Layer 3 of a small transformer language model trained on English Wikipedia (16 layers, counted from 0, width 128).
A neuron's activation on a vector x is SiLU(gate . x + bias) times (in . x + bias), where the dot is the dot product.
The model reads these tokens: " Ros" "a (" "M" "ab" "el" " River" "a" ")," " arr" "ives" " at the" " same" " m" "om" "ent" "," " taking"

The vector x that enters this layer's MLP at each token. A number n stands for n times 0.029.
0 " Ros": 1 3 27 -17 -4 3 2 -4 -24 3 5 15 14 13 16 -5 -2 -4 3 -13 -12 -10 11 -10 -7 11 14 -17 -3 9 -12 5 2 21 0 -35 1 11 -4 18 19 -23 46 -2 19 16 14 9 -5 0 0 -5 1 -7 2 11 -23 -27 0 2 17 10 -5 -21 10 1 -15 -31 15 20 17 -9 -3 22 1 -21 -24 0 -4 18 4 -17 9 15 -9 -3 0 0 9 -39 25 3 -13 -2 1 -43 10 1 -15 14 -8 -10 33 0 -5 5 24 -3 -2 -6 -10 1 2 1 16 21 19 -5 1 -8 -3 7 1 -12 6 12 -1 2
1 "a (": 4 -28 16 6 -1 3 1 21 -8 -58 19 20 -15 19 -4 -4 6 -8 -20 2 -17 13 -16 -6 -6 3 -9 30 6 49 -9 18 -15 12 0 22 -5 8 -10 4 7 -7 21 7 1 -14 1 -3 17 0 0 7 0 -1 2 5 -6 7 -6 1 33 0 -15 -7 3 -22 2 35 18 7 4 -4 0 -13 0 17 6 0 29 13 -25 -30 20 14 6 -1 0 0 -5 17 -5 -14 -7 13 0 -11 44 0 4 20 15 3 -7 1 12 -5 6 20 -6 17 -1 23 -23 -7 -7 -54 -1 -14 -9 -21 -19 9 1 -42 -9 -21 -15 1
2 "M": -1 1 40 -13 -1 1 2 12 23 13 -5 -2 8 6 -59 -9 1 6 -2 -9 -17 -7 19 4 -1 -2 -34 -21 -2 -14 -10 1 -8 -2 0 26 -2 -1 8 -4 -13 47 8 -12 -2 -1 6 4 10 6 0 -14 1 1 -3 16 -2 -20 3 3 -13 5 2 20 5 17 2 -12 -3 13 -8 -14 2 24 1 -13 0 0 -2 -12 -7 -31 9 -11 4 1 0 1 -21 -39 -8 -10 25 2 0 1 -6 -6 4 -9 17 4 -18 -12 -7 24 -6 -8 5 -15 2 15 9 3 -16 -42 0 -11 10 7 -18 -37 1 20 13 -16 11 -1
3 "ab": -3 43 52 -1 -2 6 -4 15 -17 19 -3 -12 9 -1 -13 -12 3 -22 -29 25 5 4 -9 -16 -14 -5 27 3 -7 -3 -12 -24 -6 -5 0 9 2 -16 12 -8 5 0 -40 -1 -28 3 -7 4 20 -5 0 12 0 -4 3 -6 -15 9 19 2 -41 -5 25 -19 5 -18 -16 3 11 29 9 0 -1 21 1 39 -19 0 5 -3 -13 32 17 3 7 -3 0 0 3 -38 -1 -11 -12 6 1 -36 26 18 -1 -13 -3 -1 -7 5 -17 4 -4 -28 10 -47 -2 15 7 0 -7 -21 3 -28 7 -1 -5 -49 -3 6 10 13 4 2
4 "el": 5 -10 -22 -11 2 3 -1 2 -2 46 14 12 1 -2 -11 -3 -4 4 37 -11 5 2 18 9 7 15 -8 -2 4 5 2 12 11 -14 0 -21 4 23 1 6 -2 -1 -31 -5 24 11 3 6 -16 -4 -1 -4 1 2 0 -14 -8 50 5 0 -8 0 12 -4 -2 3 -5 8 -36 8 -10 2 -5 8 1 12 5 0 -8 -7 16 -8 0 27 2 -6 -1 1 -26 -15 -7 6 2 3 1 6 25 -18 -4 20 -7 10 7 6 -9 -12 5 -15 4 12 6 5 2 -11 12 -3 -3 -17 -10 -9 -15 10 -4 12 7 12 -10 6
5 " River": 1 -10 25 -12 4 1 1 -9 5 16 -1 -3 9 6 -93 13 -5 -1 21 3 5 3 7 23 16 -21 38 60 -3 23 4 -7 -3 10 0 41 -3 32 -7 1 30 -49 -21 10 0 6 8 -4 0 2 -1 2 1 0 1 13 7 -17 0 0 -19 3 -4 -1 5 -17 -10 4 -4 -6 -7 -5 -1 3 1 7 15 0 3 6 -19 -13 -2 -3 3 2 0 0 9 23 35 19 -3 10 0 -32 -25 -9 -4 -6 -20 0 32 0 -18 19 -20 -34 1 -11 -5 13 -5 15 17 -4 -9 8 5 1 -16 11 -5 -2 -4 -11 -5 -4
6 "a": 12 31 5 -10 6 3 -1 1 19 50 4 14 -7 -6 -49 3 0 10 -12 8 -2 -1 -3 9 0 16 2 18 -1 8 -12 17 8 -7 0 16 10 16 -4 -9 -2 -2 -6 8 -22 8 3 7 -2 -4 -1 2 1 3 2 27 8 -44 9 0 27 -26 7 -6 9 9 6 -6 -44 11 -6 -5 0 -2 1 33 16 0 4 -8 15 19 -4 -2 1 -3 -1 1 -2 -13 -18 0 -1 -7 1 -4 -32 -18 2 -1 -7 -7 -5 -10 -18 17 -13 0 -10 -5 12 10 -19 21 0 -1 2 4 -7 -9 10 19 -3 8 -12 -34 2 -6
7 "),": -3 17 -8 2 12 4 1 2 3 -49 -10 -12 4 0 -37 0 0 8 -24 -13 -4 8 -14 14 30 13 14 81 3 7 -11 -8 13 22 0 -21 6 -9 13 -5 9 28 -26 -2 -9 0 3 -8 13 3 0 7 0 7 1 3 1 9 -1 -1 -4 8 0 23 8 -8 -7 17 25 -30 -1 -12 2 14 0 -14 8 0 18 0 -44 -11 2 3 8 5 -1 0 -12 -13 12 0 11 -3 0 -16 -18 -32 1 0 1 -9 4 3 9 -9 -23 15 -6 -9 6 21 -8 -7 -2 -3 6 -1 -2 -2 -5 30 2 -20 -10 -29 3 -2
8 " arr": 0 18 22 -12 2 3 -4 -24 -20 2 -7 16 0 2 -21 -50 -1 8 40 20 21 -11 31 9 -17 4 13 -22 -4 7 0 7 -11 15 0 -38 4 -5 -6 7 10 -13 4 -9 -15 -12 -2 18 -10 -2 0 10 0 -2 3 6 -8 -17 -21 0 47 4 -6 -9 -14 2 -13 -29 5 14 -18 22 -1 27 -1 -19 -18 0 -19 -12 40 -25 4 -14 -2 -6 0 0 8 -35 -16 -4 30 2 0 -19 12 7 -8 -11 -22 1 -21 9 -14 -66 11 -35 -13 17 -15 -16 11 0 18 32 0 -31 0 -4 -8 2 2 10 -9 -25 -2 2
9 "ives": 19 10 -13 -12 6 6 0 -20 2 -17 12 -2 0 -5 16 -23 -2 -6 4 -9 -2 4 9 0 15 15 10 -18 3 -14 5 2 -2 19 0 -2 2 -28 -39 31 16 25 25 -10 36 5 6 -15 -6 -2 -1 -10 0 7 1 -10 19 28 -20 -2 -7 0 2 5 4 -17 -22 -17 5 5 13 -1 -4 -22 0 -16 5 0 -20 -33 -16 29 5 12 -7 -4 0 0 -7 -9 -17 7 -40 7 0 -7 -8 1 -5 19 -5 -3 25 1 -3 13 4 3 -13 3 -12 10 8 -11 -4 -27 2 -32 6 -2 -10 22 -2 22 19 -27 4 3
10 " at the": -4 -10 15 -11 9 6 -1 2 -3 34 14 -22 5 -14 19 -31 4 9 42 9 -2 3 15 -19 46 25 1 -10 0 11 5 9 -7 -1 0 -33 0 9 -12 -29 -5 7 -10 0 -13 -5 5 -16 -5 4 0 -3 0 -2 -2 3 2 -68 -15 -1 13 3 -5 -8 8 -1 -11 -22 3 -3 3 8 3 26 -1 -2 18 0 -10 1 -21 -35 15 4 -12 2 -1 0 6 8 10 4 13 -15 0 -9 31 13 2 -24 -8 20 5 -2 -13 8 9 -26 3 -6 5 -7 2 -4 -4 15 3 23 3 4 -21 24 3 -12 -10 -8 2 -6
11 " same": -17 -6 -19 -11 6 -3 2 16 -10 43 -4 -21 16 14 -50 -24 -6 -3 13 10 -11 -3 1 -13 25 -38 -29 -5 -1 -1 -3 5 28 18 0 -6 1 20 24 1 5 1 53 -3 20 -5 9 -15 3 -1 0 15 0 1 2 21 12 39 -2 -1 20 -16 15 -16 -8 -19 10 -19 22 -24 20 -17 1 25 0 -31 -11 0 0 18 -68 -4 19 0 -12 -1 0 0 -3 -4 23 13 32 27 0 -1 11 7 -2 0 13 5 -18 -2 0 29 -23 -33 0 9 -7 10 14 9 -3 21 -12 -36 -14 -19 -24 -25 -1 5 22 34 10 -2
12 " m": -7 10 -5 -19 2 1 -3 -25 9 1 -4 11 17 9 -37 -20 4 8 -1 -5 -5 1 18 5 -5 0 7 -14 3 -1 8 -8 -52 -7 0 -1 -1 3 7 -8 11 -1 -19 -8 -8 -2 -1 18 10 4 0 4 1 5 -2 4 -3 86 3 3 -9 -8 16 20 -6 -6 10 -5 -19 17 -36 -6 2 23 0 -12 1 0 2 -8 14 -7 5 -3 5 -7 0 0 -24 -8 -16 -7 21 8 0 17 5 -11 3 -17 13 1 6 -15 -17 10 -17 13 0 -11 4 18 1 -2 -11 -9 -11 -47 -6 -22 -25 -28 1 16 -3 -14 3 8
13 "om": 6 28 -1 -20 0 1 -4 5 -32 33 6 4 9 1 0 25 5 -11 -1 14 -17 12 11 -5 -8 -33 3 60 2 26 -21 -6 -77 9 0 -44 -4 1 20 12 36 3 -17 -2 71 -9 -8 -19 -2 -3 0 5 0 3 -1 -32 -5 -54 -1 1 -21 9 39 3 -3 16 -11 -17 -25 -6 14 -8 -1 9 1 10 -9 0 8 0 -17 -2 34 6 15 -5 0 0 -16 -12 -8 2 -24 6 1 39 9 -6 6 4 -3 -23 -11 8 0 -18 -2 -35 -14 -26 9 7 6 -3 -13 -39 7 -51 -4 -16 -17 -11 0 -8 -16 -17 -2 14
14 "ent": -21 1 5 4 1 2 -1 -16 7 42 2 1 21 -19 -60 -2 1 4 -36 6 -9 11 -13 -2 4 -2 -21 -6 2 3 -4 14 -20 2 0 12 4 29 -11 -17 -12 27 -14 -13 -2 -11 -2 -6 -18 -4 -1 15 0 5 0 -21 5 9 -12 0 -59 -10 -5 -14 9 15 -2 -9 -26 -5 -6 -10 -3 -11 0 33 -25 0 -13 -8 -39 12 -15 12 2 -16 0 0 6 21 4 -15 -49 24 1 26 13 -19 8 3 2 -16 14 1 2 -14 0 -2 19 -25 12 -1 -4 -15 -7 34 -20 24 -3 -8 -7 6 -1 45 6 -12 -3 16
15 ",": 1 21 -19 1 5 2 -3 -23 -12 -41 4 25 5 -5 -12 -23 -1 -10 3 46 -3 4 -12 20 25 -5 -22 29 5 3 -3 -8 15 31 0 -26 15 3 8 -14 -18 0 -5 -4 -13 -5 -6 21 8 0 0 7 0 4 0 -20 -1 14 11 0 -21 17 -3 16 -1 -9 -4 -6 41 -1 -6 -8 3 18 0 -17 5 0 -4 3 3 12 -8 8 2 -2 -1 0 7 4 -4 24 15 -4 0 40 -2 -21 -2 5 13 -3 4 5 -2 -6 -20 10 9 21 1 -4 -1 -13 -13 28 -5 -12 -12 -19 2 6 -1 -22 -9 3 -5 -16
16 " taking": 6 2 -15 4 7 3 -2 -14 18 -40 9 -12 7 -17 6 -46 -9 -23 -26 -37 -27 -2 7 12 21 -13 2 -26 0 4 -18 -3 -9 25 0 19 -5 -33 -16 2 -12 22 13 1 15 10 3 3 -5 5 0 0 1 7 0 21 7 8 -28 -1 8 0 9 -14 -1 16 -12 7 2 -5 17 -2 6 18 0 -27 -6 0 -24 -28 48 5 32 -13 14 1 0 0 17 -32 6 -1 -12 -3 0 -12 -22 10 -7 -10 2 28 -9 0 -13 5 1 -2 -12 10 -9 -5 13 -5 10 -14 -7 -20 5 -11 9 23 -5 22 0 -4 4 4

Each question shows the input weights of one neuron of the MLP. A number n stands for n times 0.0082.

n12 gate (bias 0.003): 13 13 40 -25 27 -15 2 19 -3 25 -26 -27 12 -17 -9 41 13 -13 -27 21 11 -7 -13 -18 23 -12 27 4 14 0 21 9 -1 -23 15 -12 -23 22 7 29 -2 -13 -25 13 -25 22 16 4 -2 8 16 -5 -2 -38 11 11 2 30 -35 -9 20 -20 -27 4 27 0 -36 26 38 1 20 7 -12 -11 10 -17 -18 -4 -12 8 -3 27 16 16 33 20 16 22 -13 -1 19 14 -26 29 -21 -21 24 4 -7 14 9 28 -5 -16 -24 -12 18 -10 -22 34 3 51 -4 -10 -40 11 17 13 8 -14 -17 -10 -5 1 -1 1 -48 26
n12 in (bias 0.016): -26 -14 10 3 19 -10 11 23 4 -2 -18 34 24 39 -17 16 26 61 -5 -7 14 -11 -15 -27 0 -39 -17 -5 17 5 2 15 4 -16 6 -22 -36 30 -1 3 -11 -10 -12 -2 5 21 -5 6 4 28 23 -7 1 12 -33 -6 7 10 -19 -5 -2 15 -32 33 -12 35 -13 43 -18 -9 -17 4 14 22 13 32 9 -7 16 18 9 10 -1 2 22 17 -15 -12 -23 -4 -26 -18 27 29 15 16 6 -19 9 -29 10 -20 -21 -45 12 8 4 -15 1 33 15 -2 30 12 -8 -10 15 -10 39 -28 1 -11 -11 15 -20 2 -8 2
Which token does this neuron like most? 1 "a ("

n78 gate (bias -0.149): -35 -20 6 -7 -4 3 24 16 3 18 20 -47 -12 -44 -16 47 7 8 -26 14 8 -5 41 26 18 13 -21 -3 20 2 21 -4 -2 -12 3 3 -47 24 45 -10 -22 14 4 23 -27 13 -13 -32 -7 17 -26 -20 -2 -13 -26 6 -10 -14 12 23 25 24 -8 -7 -17 -11 24 7 -45 -11 5 -21 -9 4 0 33 22 -29 9 3 -15 -10 -8 26 3 30 2 -7 -2 -1 -26 45 -13 27 13 -19 42 1 24 28 -8 13 15 -17 33 54 -11 10 -4 27 22 21 -46 21 9 23 15 23 0 -30 9 0 -15 -26 39 58 -34 -3
n78 in (bias -0.030): 26 6 30 3 -5 -2 29 -14 -8 -2 -20 3 -3 7 -3 -8 -12 -8 10 -7 6 -25 -28 14 5 0 37 50 3 -33 -7 -5 -10 23 1 21 34 1 -13 -9 7 -23 -11 9 13 -4 32 16 -7 -7 -12 -1 -7 7 8 -8 13 -16 -12 -22 -29 -4 -28 30 21 31 -1 31 -7 -8 0 -16 -30 -27 8 -1 -27 -11 -2 -11 -6 -33 -9 -4 -7 3 6 -6 -22 -54 57 9 49 18 9 -17 21 -20 -15 13 3 -18 -2 12 -23 7 -22 -25 -15 -16 -7 -17 53 -5 13 -2 -6 18 38 -23 19 11 -14 5 1 13 -5 5
Which token does this neuron like most? 5 " River"

n215 gate (bias -0.221): -3 -34 -17 36 10 -17 33 12 14 20 4 -18 16 8 21 -19 18 0 -8 15 -8 10 -43 11 53 -32 3 33 -28 24 29 58 2 -34 -7 -21 -13 30 -3 -2 -15 -33 19 -3 16 -20 -16 -42 21 5 5 -6 -1 5 -6 40 39 -20 -20 11 -33 -38 -13 -23 -32 4 -4 -20 10 6 32 11 41 -28 26 -18 -6 9 -6 27 11 7 26 0 3 33 1 1 -14 39 13 -4 -12 1 -26 8 0 21 -5 -6 11 37 -48 -32 12 14 8 94 -9 2 6 15 13 -34 -4 18 -24 -29 -17 46 -5 18 21 19 -12 18 17 -3
n215 in (bias -0.170): 18 -8 -9 -34 -21 -33 33 -2 -3 46 -20 -15 -1 37 -18 7 23 -15 6 3 -12 -5 -23 -11 -20 -3 -4 7 -43 15 -7 18 -33 0 1 -18 -2 30 -23 8 13 57 16 -3 27 20 -29 -7 5 3 -2 -35 12 -3 14 4 2 -35 -5 12 3 4 3 -20 -1 -5 3 -11 -19 -9 2 -53 -32 -27 6 -24 -6 2 32 24 -6 1 25 -31 -15 -25 1 -6 6 -15 1 -1 -51 20 24 -13 13 -7 9 35 70 -13 32 -29 2 1 -9 0 -1 -26 -3 29 13 5 -19 18 -3 16 -3 18 -9 -5 1 -25 -29 11 16 -11
Which token does this neuron like most? 11 " same"

n163 gate (bias -0.319): -12 -9 4 41 -28 -31 19 56 -27 28 11 -25 -1 -12 -11 26 -5 41 19 7 5 -27 -28 -5 -19 11 0 17 -3 -26 7 33 -17 -21 10 22 -28 27 41 -19 -50 37 -25 27 4 28 6 -44 1 -19 -9 2 -10 -27 -7 1 -3 -24 13 3 24 -9 -11 -20 -15 -59 -13 8 21 -20 -15 -2 11 -1 25 -7 8 8 16 -28 4 30 19 -33 -9 5 -1 -1 2 -1 -1 3 16 -20 -1 -24 -26 -4 24 12 24 25 -5 -2 -6 -20 -73 -17 20 1 1 -22 3 5 -19 -1 -20 53 7 -4 31 -30 9 -13 8 3 11 36
n163 in (bias -0.087): -1 -10 -28 -34 1 2 8 7 -26 18 15 -5 23 25 29 -6 -2 16 18 4 -19 9 35 9 -2 -2 16 8 -33 -14 39 -10 12 19 6 -27 -13 -8 -13 0 15 -1 30 -6 -29 -9 1 16 15 0 0 -14 -16 -26 -4 3 30 -2 -63 1 -4 22 -36 10 21 29 -57 -11 -6 -5 13 18 12 -20 -25 21 -1 -15 23 -6 -20 -38 -40 24 22 -1 8 -3 10 -11 -3 19 -24 24 -13 -20 35 1 2 37 3 11 19 -14 24 -21 26 -12 9 8 -12 -16 16 11 -1 9 -35 13 6 -1 -28 51 4 -23 20 -20 0 10
Which token does this neuron like most? 12 " m"

n8 gate (bias -0.328): -8 21 -4 4 -21 9 -5 24 -16 23 5 -11 -30 -63 10 3 11 -37 -9 31 4 -2 39 1 -47 -25 -22 5 24 -34 -10 0 -18 -15 2 -5 -26 24 -25 16 -12 -20 -22 3 22 35 5 -55 18 -9 -18 -11 -13 -20 12 -9 -2 -24 -12 7 15 -13 11 -35 -1 -23 -14 5 18 -5 6 -22 9 -1 2 -6 -10 0 -5 -41 -7 19 -6 4 -1 22 8 -10 -12 -4 -26 42 -9 -24 0 -17 24 -12 7 -10 7 -1 7 20 6 -63 3 -41 2 10 12 -25 19 31 -1 21 -4 -7 -3 -12 8 -2 0 -53 23 -20 -4 8
n8 in (bias 0.008): -3 17 -5 6 11 -4 17 7 0 32 7 5 -10 -27 8 -10 -15 12 -65 -7 7 1 6 28 -19 -22 17 -24 -21 9 -26 -6 55 18 4 -10 14 -9 -15 -44 1 -1 -31 -16 -3 14 11 17 1 -13 -11 5 1 18 10 -14 6 -3 -11 -13 -12 -5 23 7 -4 20 -4 23 15 16 12 1 -9 -1 -2 8 -20 -23 18 7 -10 10 23 21 -6 -15 9 5 23 -9 -34 -22 16 -15 4 11 -14 -32 -14 9 2 29 -4 42 -11 -26 19 19 -1 3 -5 -35 19 -21 10 -9 -17 13 11 -5 -13 27 -9 -11 22 1 -12 -4
Which token does this neuron like most? 3 "ab"

n169 gate (bias -0.210): -16 -1 -26 15 -20 -20 10 -13 -14 -26 -12 -33 -22 -37 23 8 2 -6 16 -28 23 30 25 -2 -3 15 31 36 7 -8 14 0 43 6 6 -24 -4 7 -12 -23 -21 3 -15 11 6 -6 -12 11 17 -10 -28 -21 14 21 -13 -19 18 10 -44 3 -7 -9 -1 -7 -2 -15 23 -3 -20 -32 34 42 -14 -16 17 -4 0 5 15 -4 -19 -9 -40 -18 -4 0 12 8 15 -9 -2 -10 -28 15 1 32 -2 -14 -29 28 15 2 30 34 29 -11 -4 1 35 -30 -10 -25 1 -31 -2 55 5 14 -1 10 20 7 -20 -9 36 -9 5 9
n169 in (bias 0.193): 20 -25 15 -32 16 7 -1 19 16 -1 4 11 13 37 -35 5 -9 7 1 11 13 -44 -6 -11 16 -35 25 -14 20 7 -16 -14 -22 -14 -3 16 -2 -5 -15 -5 30 9 7 16 2 -4 9 -15 7 -8 13 25 0 -13 0 10 -4 7 -3 7 18 9 2 33 3 -11 19 -4 -5 13 -5 -35 15 20 1 8 16 -4 15 21 77 -10 17 28 -9 11 -11 -7 -26 2 10 19 -5 -19 -1 -22 -12 -6 -16 -25 7 -8 22 -29 1 -7 -24 -7 -14 40 17 23 20 41 -7 -18 11 -10 7 -8 -32 -4 7 -25 -17 3 14 -6
Which token does this neuron like most? 7 "),"

n99 gate (bias -0.219): 34 5 8 18 -1 1 1 -5 -18 -31 -2 2 -14 -31 23 27 35 34 -10 9 -22 13 -58 1 6 4 -1 -4 -6 -11 15 55 -20 30 -7 13 0 6 5 9 26 1 -31 -20 -10 23 2 -24 -21 18 6 -15 5 21 -5 -3 -1 14 -21 -10 -24 -10 3 51 -8 -25 22 22 -15 2 -11 -9 19 29 17 43 21 4 14 21 17 -18 -17 10 -13 26 2 -20 1 5 -15 2 -31 -3 -24 51 1 -15 8 -17 33 0 -29 -2 -7 -1 3 24 2 19 -27 -35 51 11 20 -7 -22 -40 25 18 18 15 19 -10 45 -12 18 -27
n99 in (bias 0.138): 10 -5 7 2 21 14 35 14 -7 -6 -23 2 -14 40 -37 0 11 23 1 20 -38 -5 -20 32 14 -7 29 -1 -3 -7 16 24 25 2 -8 28 -2 -7 11 -3 7 28 31 -3 -7 -38 -2 9 6 8 -16 33 18 -1 16 -4 9 -4 -2 9 8 11 -4 7 8 -50 6 6 16 51 25 28 -24 20 10 16 4 11 8 28 15 9 0 2 -7 -27 4 -2 9 9 7 -26 10 1 -10 -5 -11 8 -1 17 16 -18 10 18 -10 53 -13 16 12 48 22 -25 -12 5 -7 22 2 -2 -23 24 30 -1 -14 -3 -11 8 -9 -12
Its two highest activations, in order, are on tokens 15 ",", 1 "a ("

n84 gate (bias -0.238): -7 1 7 19 6 -19 -8 -2 37 -2 -40 2 -23 -17 -47 1 20 17 -12 -1 -11 -28 -35 22 -32 -15 22 27 18 10 48 -21 7 -7 2 13 -37 -2 14 4 25 12 7 14 4 -1 11 -42 33 -6 13 11 4 -21 -1 27 -27 16 21 7 16 -14 -3 21 18 20 16 11 5 -12 -1 -12 0 -10 11 -30 -4 -16 22 -6 -3 24 7 -27 -18 -12 -33 -3 22 44 7 35 -38 15 -10 -28 -8 -17 23 16 -9 -6 -24 -39 5 20 -2 18 -11 4 16 27 -10 6 12 7 10 -22 9 -12 13 4 8 3 -11 -13 29 -12
n84 in (bias 0.103): 13 11 35 20 9 14 -7 3 7 10 -10 21 -27 -2 -14 20 11 4 3 5 -29 -12 -8 0 6 21 -7 -27 13 1 35 14 14 13 17 -6 -16 -8 46 -20 8 11 -39 7 -2 16 20 -11 17 14 2 6 -4 -20 13 -1 -15 -10 -7 -10 -34 15 -15 2 3 29 16 10 -10 -3 -18 10 2 14 -12 7 14 10 4 4 -5 31 19 -4 3 -2 -3 -8 -6 -11 -24 -33 -6 12 4 -2 -31 -21 17 -26 -4 -10 13 17 18 -19 -19 9 -7 22 41 -5 -5 4 -12 -3 -21 4 -20 36 1 38 12 -8 -4 -20 -14 20
Which token does this neuron like most? 7 "),"

n177 gate (bias -0.102): -13 3 34 -18 -35 -11 -6 -13 -10 -41 -14 -11 -1 1 37 -5 29 -15 -2 -25 -1 1 16 1 -37 -15 -1 -17 18 -19 1 20 0 -40 9 10 -10 1 -7 -22 -7 -44 -34 -19 14 -14 34 17 -19 7 -11 4 -14 -3 12 -19 -7 3 22 11 6 -27 -1 14 4 -40 11 33 17 25 -7 51 14 14 -9 10 16 30 -9 19 5 -15 -4 20 -1 24 -18 -5 -15 -17 16 14 24 -14 0 3 31 -11 28 -2 -6 1 15 27 -2 -3 -18 -13 -7 -3 -5 -26 -9 -9 8 -4 16 -9 -33 23 8 -38 -6 5 7 -18 -2 -3
n177 in (bias -0.149): -23 5 -2 -3 -6 15 -2 -7 -8 44 -16 12 12 -7 22 -10 -19 -8 -2 1 14 17 7 -21 19 -15 15 20 -8 10 -1 -17 15 19 -37 9 -15 -21 -1 3 2 10 -16 6 -15 19 40 25 -10 8 8 -31 -5 -22 18 -21 -6 7 22 -5 -42 -20 -39 8 8 3 -5 -11 51 12 17 -16 8 -18 0 17 10 33 15 -2 -27 15 -4 49 -41 0 7 4 -28 -18 7 -13 0 -6 -3 -25 -23 9 -11 -20 -10 -39 47 -10 0 19 -6 -5 13 -26 -31 37 -6 -4 -5 8 34 11 -9 -5 1 -12 -7 9 15 27 32 3
Its two highest activations, in order, are on tokens 3 "ab", 16 " taking"

n228 gate (bias -0.080): 33 -21 13 -15 -12 23 -2 -23 6 5 -27 -18 -14 7 -1 -26 -11 8 2 2 18 -3 -10 23 -2 1 9 18 0 -2 11 42 27 4 4 -3 8 22 -3 8 -19 -4 15 9 3 -16 -11 -28 -9 -9 -9 -8 -7 -6 12 6 14 -19 -2 3 -6 0 6 28 0 7 2 -1 -5 20 -7 3 -6 -9 2 8 15 13 21 -20 1 0 -10 14 5 -4 -7 17 2 10 -41 -16 23 3 3 2 26 17 -22 9 8 -39 19 15 7 -9 -34 25 -33 6 -1 -11 2 -4 8 31 -3 -6 8 5 17 22 25 -4 21 -11 4 13
n228 in (bias 0.068): -23 23 -17 -25 12 -14 19 27 -9 9 23 22 11 -13 -7 10 -8 -5 12 -8 -6 6 21 -10 13 1 -16 -20 0 11 -11 -34 -14 -2 -3 -25 -7 -6 -3 13 26 16 5 -23 7 20 4 14 10 -11 -8 32 2 9 -21 2 -7 13 -5 -24 26 23 -23 -8 -3 -6 5 -10 -8 -16 3 -36 -6 -8 5 -5 -28 -16 -18 10 3 3 -7 -2 -14 -11 -2 -15 7 -20 17 26 -28 17 -14 -6 -6 -13 11 8 -4 11 -22 -24 1 24 30 -12 35 -5 -1 17 -2 -34 -10 -2 -3 13 -1 -9 -29 -22 3 23 -15 2 -15 -24
Its two highest activations, in order, are on tokens 9 "ives", 8 " arr"

n122 gate (bias -0.068): 12 -10 42 -13 -18 21 11 24 -5 36 46 -9 -25 -16 -11 4 16 -9 -2 -4 25 23 -7 15 4 12 5 7 27 -19 14 -54 1 -16 0 29 -19 -19 -29 29 -9 -13 12 47 -12 -1 6 11 -2 -5 5 2 -21 -9 -24 -17 -2 37 -27 -4 14 26 -17 1 -19 -29 15 21 -16 -12 -10 -38 -8 -5 23 16 4 7 -15 -31 15 -23 -4 11 -6 3 10 -4 23 -8 -9 11 -9 2 18 2 -20 42 -24 -3 19 -4 10 -9 11 -1 -17 -20 -23 7 -21 13 13 18 22 20 46 -7 -23 -1 -4 45 -5 -8 27 26 11 8
n122 in (bias -0.159): 5 8 -12 -3 -5 -5 10 22 -8 -17 10 -26 11 7 -6 -14 5 -19 25 -6 -33 4 39 -11 -8 -8 -23 -27 3 4 1 -9 -3 8 -11 -9 -15 -38 8 -14 3 -23 -16 -21 25 -5 10 6 16 5 5 -8 16 -17 -18 -49 -16 -14 4 -10 -5 1 18 -10 -6 30 -50 -24 20 33 36 -5 -8 19 -3 -14 -8 15 4 -8 -6 13 -18 -8 7 20 1 -11 -18 -22 11 8 10 -19 -19 10 14 -31 -4 33 -36 26 -9 19 6 -4 21 19 10 -5 -11 -2 28 -29 0 -3 -18 1 19 -33 23 -5 -4 32 -4 -2 -11 -13
Which token does this neuron like most? 9 "ives"

n234 gate (bias -0.295): 28 -13 10 -7 6 -12 -3 24 -13 -3 20 15 9 -22 9 -33 -42 -4 -10 4 4 -17 4 -19 1 21 -12 -18 2 -31 19 -9 -16 -8 -31 -1 52 37 -10 15 -45 22 24 29 42 -25 5 15 -16 -2 -1 -17 2 4 -11 -51 13 -21 5 -16 28 -6 -14 -31 14 -6 -49 -2 -15 11 42 43 10 1 -14 -27 1 -12 -27 10 -4 -10 -6 6 -16 13 10 -7 4 30 24 -42 -35 -24 -26 -72 28 -1 -42 39 6 27 -10 26 36 -6 -15 33 24 -9 13 -1 -38 -32 36 -8 39 47 -13 -4 -2 -18 2 -7 -41 -27 28 40
n234 in (bias 0.036): 33 -7 -28 -2 17 8 3 -1 52 -56 14 12 -10 -18 5 16 -4 -41 -22 30 -45 5 -7 0 1 -1 10 -26 -9 -23 -21 -11 -16 16 17 -20 -30 10 3 4 11 -13 1 -5 13 15 -11 -13 10 -4 15 27 0 29 -29 24 -24 -15 15 -4 2 13 26 -2 10 30 -5 20 -12 -15 18 -18 1 6 -14 -29 26 -19 -23 7 10 31 2 21 -27 13 3 10 -27 17 31 31 12 -24 -18 18 -6 31 21 20 -42 6 53 4 -5 0 20 0 -21 6 -19 -14 -22 -7 -13 6 24 1 -21 18 13 1 -11 5 3 38 -1 4
Which token does this neuron like most? 0 " Ros"

n111 gate (bias -0.244): -27 -6 23 33 13 -25 1 -13 10 8 25 -20 26 -10 -29 -13 25 -21 11 35 27 -16 2 9 23 12 -11 -17 8 -8 19 -24 11 14 -8 30 -9 -4 34 -43 -24 -6 -39 -7 30 4 -15 14 -6 11 2 11 -15 2 12 -6 9 -9 -40 4 -19 -4 24 -1 -38 -17 48 3 -41 56 -8 3 -14 44 -10 -11 54 4 -20 37 -48 6 16 -10 15 -20 6 -9 12 -32 4 3 24 23 -13 28 -11 -26 21 -7 -7 -15 12 -10 29 -11 -28 -20 -4 -7 -19 -20 -12 19 16 7 -7 14 -9 17 22 6 -8 -19 26 -4 -2 -20
n111 in (bias -0.127): -23 2 2 -27 2 6 1 -2 -2 -16 -2 15 4 8 -29 -3 13 -12 -3 -12 6 -6 12 2 -3 -26 16 -48 -25 12 -24 -2 15 -19 -10 -5 -18 22 -14 -28 5 -7 37 -65 -6 26 18 -4 20 15 12 -25 11 -3 -5 42 9 11 -8 -8 -38 -23 4 29 -1 1 15 35 49 6 16 -2 -16 -6 0 -10 -18 7 12 1 -3 4 13 -5 -25 13 -17 -2 14 -41 44 39 17 4 -4 35 -16 12 -17 11 19 -44 6 -19 10 33 4 35 -6 9 -14 -3 -6 -4 15 1 38 18 2 21 -6 -13 -18 28 21 -2 39 25
Its two highest activations, in order, are on tokens 11 " same", 2 "M"